Layer 4 of a small transformer language model trained on English Wikipedia (13 layers, counted from 0, width 128).
A neuron adds its activation times its output weights to the MLP's output. To switch it off is to set its activation to zero at one token and run the rest of the model.

Output weights of the MLP neurons that the questions are about. A number n stands for (n - 500) times 0.0016.
n13: 388 587 487 427 493 535 603 371 267 482 316 318 215 660 407 493 537 436 720 546 339 452 566 567 481 664 558 444 426 564 607 608 539 507 575 599 486 636 722 554 553 313 558 503 471 556 605 185 597 173 628 483 650 552 555 672 546 546 544 558 431 522 301 441 396 602 507 528 232 338 457 479 525 389 546 422 561 500 410 530 522 524 500 568 314 592 627 379 415 422 701 201 396 559 357 585 359 646 493 317 579 507 698 277 620 380 276 558 493 601 445 463 419 585 563 416 546 475 692 511 522 613 439 555 305 416 573 507
n82: 551 342 336 504 533 462 541 511 426 524 451 618 589 632 532 598 444 434 601 354 496 564 421 466 263 718 690 581 408 743 609 258 321 378 403 311 425 422 894 795 515 443 371 590 679 492 527 423 430 277 559 629 534 405 595 633 656 469 623 392 476 445 477 614 621 534 178 347 725 507 485 477 767 765 462 540 558 561 492 561 593 519 477 500 465 346 489 365 589 894 481 527 551 377 723 285 281 428 530 410 463 317 424 592 549 549 622 733 587 362 626 568 620 555 432 584 412 434 463 732 504 493 309 618 492 573 390 587
n171: 560 643 635 704 908 562 412 395 405 318 586 547 349 550 558 653 508 335 408 537 529 579 547 554 609 383 451 550 721 584 733 648 463 500 611 492 379 342 438 459 689 524 507 579 703 624 485 657 194 510 402 553 522 507 500 496 551 219 557 458 564 694 151 457 723 555 526 413 668 390 401 586 452 586 507 350 544 409 463 442 389 389 623 613 272 309 507 587 419 431 624 681 448 440 530 496 489 360 420 518 397 458 573 380 621 475 459 542 396 440 563 716 473 622 716 410 659 393 635 662 373 440 504 553 349 548 648 435
n289: 692 420 714 575 352 487 347 504 591 451 362 517 636 597 572 426 634 547 512 346 415 600 655 534 573 601 223 500 357 367 249 448 669 378 250 514 604 488 679 347 313 472 670 492 444 559 683 518 434 341 549 311 807 740 417 617 432 504 336 446 526 653 593 753 723 619 375 585 245 600 754 542 431 222 508 623 621 641 831 388 682 571 364 587 642 371 467 265 410 398 381 492 535 425 593 356 583 567 564 457 691 569 278 158 442 338 753 599 475 461 389 451 558 275 479 610 313 470 666 468 667 409 99 352 660 633 331 483
n291: 616 290 446 536 345 384 636 427 617 580 631 312 535 474 405 422 305 413 689 654 430 562 329 566 500 513 355 549 367 473 608 531 541 585 510 303 379 442 397 531 540 686 578 438 585 528 510 588 500 522 545 439 362 609 359 391 589 493 538 581 389 534 283 460 372 527 642 363 588 523 588 461 480 497 523 526 389 687 370 658 588 356 590 568 321 456 383 597 719 293 653 384 361 569 680 368 698 359 527 547 610 405 392 503 441 519 538 300 306 514 348 219 545 487 457 454 470 476 529 585 772 403 421 703 572 465 513 523
n428: 331 547 705 295 306 582 687 430 554 393 500 332 546 473 317 605 492 591 385 690 551 693 279 473 462 437 561 463 570 524 512 428 312 335 532 424 539 584 594 589 520 431 480 546 740 395 573 649 633 586 376 557 488 473 557 508 398 690 259 599 647 367 473 551 453 201 635 681 468 389 846 523 516 333 508 455 528 382 500 413 552 249 621 332 265 563 385 402 682 563 299 124 532 337 823 504 617 535 308 472 523 399 474 401 416 550 496 146 411 484 462 426 377 379 360 539 394 508 534 688 350 401 479 660 457 358 367 762
n475: 580 448 252 462 589 443 579 507 493 345 458 398 425 483 590 685 715 454 459 386 539 469 469 620 553 681 628 742 422 454 349 532 457 438 321 363 538 374 387 456 631 681 630 584 655 462 424 511 458 574 476 473 388 493 383 486 409 479 434 366 507 322 636 556 315 550 511 631 545 531 564 423 629 734 144 514 568 436 562 340 586 559 577 240 160 732 459 588 568 493 532 644 766 632 526 654 402 563 465 500 614 335 607 475 562 359 507 702 598 420 346 397 441 721 343 623 493 561 607 481 463 514 554 541 304 450 433 398
n597: 489 333 414 231 382 514 720 618 458 384 645 582 504 610 473 482 579 631 430 417 690 479 589 489 623 490 519 538 500 319 573 463 661 530 609 326 405 288 168 308 514 574 478 699 394 515 156 614 375 552 438 347 539 454 284 170 622 543 650 507 519 426 671 396 653 424 547 489 475 799 573 251 511 443 554 548 507 435 175 435 401 472 522 503 442 562 542 418 514 518 540 557 650 530 508 545 459 436 396 324 570 277 521 590 335 370 441 678 514 578 385 391 560 507 461 600 636 522 525 710 458 654 527 618 447 562 536 453
n740: 504 504 669 682 324 358 609 414 352 663 353 525 643 679 488 504 805 489 184 558 663 600 407 326 384 652 440 596 473 441 544 418 474 578 489 281 504 307 322 657 493 432 746 554 688 554 317 600 373 330 556 412 550 500 417 441 301 317 594 440 526 418 655 561 525 555 566 645 466 390 548 697 515 529 352 570 408 500 534 550 289 332 652 563 548 606 426 439 363 362 620 366 415 481 492 486 351 565 569 659 567 472 379 394 649 436 682 599 317 485 426 610 576 308 683 330 496 785 369 581 550 549 595 384 543 386 565 587
n746: 500 527 551 460 490 635 609 570 382 549 417 574 338 470 303 524 691 404 573 415 507 510 377 365 504 391 430 471 472 422 548 410 366 431 483 711 523 591 537 302 618 459 285 800 510 597 243 379 565 451 344 500 450 487 486 417 641 575 598 694 570 517 336 550 373 517 469 470 430 622 397 279 428 540 443 328 425 218 451 496 510 616 507 487 521 568 602 891 451 483 568 352 466 651 447 228 687 523 449 555 599 503 629 700 500 698 406 457 543 514 388 546 701 406 467 621 510 497 596 658 514 405 628 641 420 400 597 406
n762: 600 529 404 593 461 634 377 500 292 496 589 630 319 543 561 552 432 452 631 624 540 368 593 681 194 524 462 875 576 456 703 744 537 567 441 449 649 346 533 463 438 527 533 554 412 647 463 657 447 646 413 370 371 468 455 404 619 380 598 511 289 485 392 723 604 453 419 456 634 500 599 500 570 643 807 402 650 529 355 336 607 333 648 535 335 610 486 353 244 384 315 496 471 790 576 655 567 661 518 596 422 535 552 231 511 691 526 539 504 616 458 738 417 409 475 457 507 496 694 408 316 433 465 595 511 503 529 500
n825: 272 519 474 558 458 535 458 496 515 296 450 399 512 724 376 588 332 532 645 622 313 585 292 445 630 515 715 636 323 409 237 452 440 468 417 529 711 560 476 661 359 849 480 473 584 504 404 554 733 388 342 492 492 780 399 484 442 409 634 630 512 484 581 547 438 512 440 445 387 431 488 508 429 659 707 681 437 571 500 331 416 431 512 11 377 678 569 443 315 547 402 375 599 199 728 344 432 272 442 564 264 429 604 606 615 550 364 496 473 295 443 516 447 440 481 504 512 452 420 375 413 378 721 349 605 377 535 290
n955: 335 537 494 469 413 391 572 395 503 471 414 537 328 580 470 630 510 679 439 631 336 436 555 525 417 365 426 402 428 659 336 487 408 560 632 336 552 449 581 293 593 664 564 524 364 480 513 323 523 678 598 590 721 703 506 715 454 512 400 633 506 545 586 454 475 646 484 516 457 570 673 574 481 328 704 575 399 491 497 549 595 564 630 479 525 522 382 384 536 394 531 707 610 564 681 542 541 681 608 453 467 405 532 581 524 509 497 455 479 471 602 303 364 434 577 596 519 497 715 230 480 536 574 509 681 574 562 556
n966: 394 465 451 299 384 506 632 503 620 385 475 616 318 379 336 676 412 298 582 559 574 573 695 332 452 561 413 514 466 370 549 450 592 401 569 625 414 375 455 271 555 530 563 436 408 259 463 289 568 707 574 391 401 577 393 513 326 503 564 550 510 460 542 535 439 396 713 539 358 449 598 615 503 337 361 413 448 468 454 824 424 478 535 381 349 467 651 540 428 561 542 416 582 628 625 528 381 692 365 559 588 571 608 474 380 342 623 456 724 567 459 678 591 469 481 323 590 540 516 613 531 553 482 462 375 463 561 449
n1014: 682 334 603 455 570 500 426 477 558 844 597 372 518 653 580 466 455 503 468 424 388 516 487 579 500 491 357 340 313 633 379 500 456 595 610 312 700 490 493 558 678 598 530 282 409 658 615 455 594 610 491 500 464 631 575 416 664 593 438 638 250 541 523 598 510 678 510 503 466 526 640 500 667 467 309 592 457 662 260 601 691 481 447 599 480 633 535 411 596 609 553 451 765 363 455 462 561 633 362 540 465 497 509 503 519 613 439 551 471 341 398 400 569 332 568 326 582 416 712 395 563 417 454 401 621 475 451 307
n1017: 723 326 465 597 480 512 396 578 576 346 520 443 334 423 382 508 427 637 709 773 541 443 553 443 544 633 611 153 535 396 454 571 575 660 500 496 577 409 376 534 570 427 660 536 387 767 584 500 474 822 334 540 606 471 776 567 614 488 615 620 103 546 647 520 524 504 66 282 457 633 637 329 629 500 369 369 350 281 681 522 697 791 369 464 492 371 412 277 615 549 599 365 538 402 521 675 668 285 254 312 412 614 688 554 496 580 479 552 634 407 484 431 663 417 406 418 426 446 588 194 478 568 589 556 581 594 770 361

Each question names a token from some text and the token that comes next. It shows the activations a of the neurons there, in the order above. A number n stands for (n - 500) times 0.058.

Then comes g, the gradient of the next token's log-probability with respect to the MLP's output, scaled to length 1. A neuron's effect is roughly proportional to its activation times (output weights . g). A number n stands for (n - 500) times 0.00073.

"ont", then "ory"
a: 500 500 500 500 500 500 500 500 500 500 500 534 500 500 500 500
g: 303 267 554 333 612 411 511 641 312 631 560 651 563 372 731 342 399 558 539 505 387 404 195 486 402 452 545 427 606 520 452 526 398 312 480 524 466 517 616 456 562 573 604 530 393 749 503 609 478 671 624 416 574 671 561 453 362 421 524 623 295 596 533 664 629 571 543 432 576 576 587 542 630 605 632 498 336 583 377 642 550 603 620 499 411 490 460 425 416 437 603 580 586 649 796 461 385 590 453 640 523 743 649 473 377 563 425 356 256 232 545 245 599 350 694 555 284 561 513 515 444 418 668 456 467 714 529 730
Switching off which neuron hurts the next token most? n825

" l", then "ar"
a: 500 500 500 500 500 500 568 500 582 500 500 500 500 500 500 500
g: 551 523 755 703 464 429 424 663 259 410 632 642 537 601 533 742 350 341 685 714 471 483 587 519 693 674 363 513 219 596 568 513 564 829 477 339 401 517 417 508 653 234 539 543 458 659 540 299 351 486 550 585 537 683 377 543 387 399 479 568 449 575 469 685 665 569 440 540 421 629 409 591 475 295 455 416 391 391 384 413 424 454 578 636 673 370 508 515 357 349 408 446 402 567 366 348 503 531 348 431 514 431 518 341 327 521 639 341 357 459 526 457 678 363 521 574 501 600 430 459 495 462 462 473 210 225 497 457
Which neuron, switched off, raises the next token's probability most? n475

"ite", then " small"
a: 500 500 500 500 500 500 500 500 591 500 500 500 500 500 505 500
g: 582 468 601 417 412 824 485 366 316 551 460 361 723 529 653 363 650 310 637 631 535 536 414 572 486 628 798 667 259 615 277 249 519 448 379 397 648 583 409 537 400 553 686 397 559 491 698 497 635 562 310 641 317 562 488 551 724 474 635 564 374 257 428 556 531 384 409 485 677 581 419 425 528 384 433 382 510 279 723 394 421 429 610 639 510 543 520 395 607 452 676 450 392 546 661 398 540 273 549 440 320 517 614 539 479 559 485 281 434 585 506 415 496 468 516 540 562 519 231 291 479 547 442 515 436 457 602 605
Switching off which neuron hurts the next token most? n740

"es", then " along"
a: 500 500 500 500 500 500 500 500 500 500 517 500 628 819 500 500
g: 467 606 465 367 323 370 557 263 409 499 601 593 437 392 569 352 660 225 360 587 628 671 488 505 436 502 386 422 400 550 525 181 644 713 510 539 503 615 681 628 391 481 564 675 481 361 342 499 431 473 447 500 522 696 291 544 488 234 716 486 495 404 243 529 522 458 448 449 452 557 609 510 412 617 507 540 693 369 511 628 487 424 470 440 309 640 386 702 531 403 491 655 622 400 669 684 278 368 211 542 529 505 482 544 723 421 596 393 465 635 387 362 382 776 576 621 426 533 533 294 597 567 504 550 375 533 480 601
Switching off which neuron hurts the next token most? n966

" and", then " General"
a: 615 500 500 500 500 500 500 500 500 500 500 500 527 500 500 500
g: 315 381 110 735 527 417 527 473 533 557 536 483 343 328 341 439 462 448 613 548 446 253 584 581 450 553 598 404 424 285 485 493 558 469 506 468 346 467 404 194 543 551 565 629 576 691 260 553 597 423 683 656 386 553 615 575 623 651 729 549 411 449 523 407 584 584 476 788 410 400 463 713 576 596 562 470 682 574 274 403 439 467 603 692 493 581 527 593 652 513 619 465 491 461 314 751 513 469 656 402 457 448 400 289 643 360 391 396 636 523 463 475 550 460 558 589 416 381 432 461 675 289 577 576 333 592 449 313
Switching off which neuron hurts the next token most? n13

" d", then "ors"
a: 500 500 500 500 500 500 537 500 500 500 500 500 500 500 500 500
g: 405 259 380 494 446 561 485 517 341 501 305 364 605 426 536 537 277 379 664 599 600 501 512 408 559 638 416 525 429 664 289 583 284 494 558 709 414 571 673 626 490 462 641 478 604 422 544 447 400 514 469 493 627 550 393 465 451 433 490 403 390 598 407 742 455 541 570 294 508 608 556 562 463 493 496 632 588 384 460 312 718 740 752 284 555 496 411 658 600 489 543 589 355 564 444 721 472 400 475 591 481 212 334 462 564 532 597 478 772 277 339 302 318 518 365 527 332 634 664 293 336 467 465 427 251 577 488 597
Switching off which neuron hurts the next token most? n475

"oc", then "ese"
a: 500 500 500 500 500 500 500 500 500 500 500 500 500 500 500 973
g: 693 365 542 541 495 608 545 360 594 483 467 448 491 432 548 681 608 596 472 522 259 467 615 535 720 563 358 502 842 319 397 731 748 519 449 446 573 448 546 247 654 606 432 381 385 483 570 664 619 529 551 282 542 532 456 452 671 484 360 693 518 605 368 644 658 273 443 389 495 467 717 346 459 632 633 516 488 375 560 508 620 346 392 518 437 371 485 527 530 806 633 495 559 349 452 566 478 358 344 584 327 557 487 587 510 452 462 380 424 315 592 719 673 653 804 677 430 543 593 302 444 475 498 624 479 510 521 564
Switching off which neuron hurts the next token most? n1017

"6", then " became"
a: 500 500 500 511 500 500 500 500 500 500 503 500 582 500 500 500
g: 576 468 514 410 401 434 640 642 598 671 480 479 551 456 327 426 644 270 426 548 374 349 593 460 464 372 565 252 750 621 240 395 590 695 651 482 363 684 378 363 424 305 614 636 459 482 367 417 503 361 775 383 548 469 506 523 412 375 526 434 624 255 377 529 366 344 542 507 461 597 547 546 479 541 632 636 534 616 506 698 430 442 523 381 467 438 389 557 715 507 258 537 436 437 601 499 563 472 564 261 351 367 526 718 414 351 514 647 515 789 560 821 437 682 507 571 640 679 511 458 520 717 432 437 526 520 515 480
Switching off which neuron hurts the next token most? n955

" att", then "ended"
a: 500 500 500 500 500 500 608 500 500 500 500 500 500 500 500 500
g: 410 540 495 461 513 448 378 469 529 424 744 627 417 269 303 460 453 439 542 487 521 579 772 298 527 532 527 355 607 437 451 393 774 589 435 517 373 281 586 352 484 401 479 412 676 202 505 296 384 670 628 391 535 760 371 255 563 545 507 667 542 485 405 363 414 572 515 558 559 307 543 549 451 551 609 292 690 511 420 520 537 532 447 231 562 580 535 544 350 497 479 339 303 589 573 539 614 596 467 479 524 479 532 670 503 292 553 601 350 708 552 541 649 347 498 604 632 214 391 518 673 401 499 768 532 641 549 481
Which neuron, switched off, raises the next token's probability most? n475

")", then " at"
a: 500 500 500 500 812 500 500 500 500 502 500 500 500 500 500 500
g: 430 569 540 364 378 469 431 518 557 382 809 577 283 648 593 629 676 442 501 339 464 416 266 204 646 539 535 549 547 558 707 609 578 453 640 343 627 559 441 415 640 536 473 364 770 450 419 638 426 559 410 515 417 610 478 531 521 252 703 373 461 499 300 398 478 479 387 309 610 716 442 421 581 643 633 335 553 680 610 569 429 398 624 408 445 282 659 595 540 503 570 522 525 490 716 442 466 555 536 511 500 522 425 575 579 583 282 511 452 656 501 405 289 753 317 729 553 572 507 525 386 498 203 555 390 501 641 439
Switching off which neuron hurts the next token most? n291

"im", then "it"
a: 500 500 500 500 500 500 500 773 500 500 500 500 500 500 500 500
g: 429 314 353 402 539 280 349 676 589 428 280 443 330 314 688 583 617 469 587 403 512 607 502 781 540 303 463 586 459 749 717 447 479 591 485 278 563 540 385 489 496 563 440 438 361 542 691 443 565 477 191 693 482 555 543 290 544 503 641 486 638 537 449 615 553 549 295 529 520 639 477 417 368 368 400 627 441 605 459 511 485 554 467 415 410 598 855 448 544 553 476 562 432 466 320 464 377 529 459 570 416 518 548 501 542 252 549 290 571 420 584 593 460 411 376 775 465 806 519 476 356 513 561 408 455 719 580 303
Switching off which neuron hurts the next token most? n597

" of", then " C"
a: 500 500 500 691 500 500 500 500 500 500 500 500 614 500 500 500
g: 545 464 715 588 468 510 411 572 443 632 322 413 453 722 682 539 468 614 483 580 403 634 423 682 630 572 566 708 433 286 469 583 652 488 614 558 330 550 408 237 326 388 449 403 602 489 614 640 332 215 670 658 572 349 313 563 546 555 450 410 606 326 382 267 558 482 629 408 708 472 451 525 527 529 500 573 563 720 572 519 588 356 591 463 309 333 560 452 763 378 250 318 720 459 442 550 289 427 644 640 435 456 537 472 643 490 587 568 531 293 445 707 414 453 577 602 591 451 267 524 476 565 425 655 499 574 468 558
Which neuron, switched off, raises the next token's probability most? n955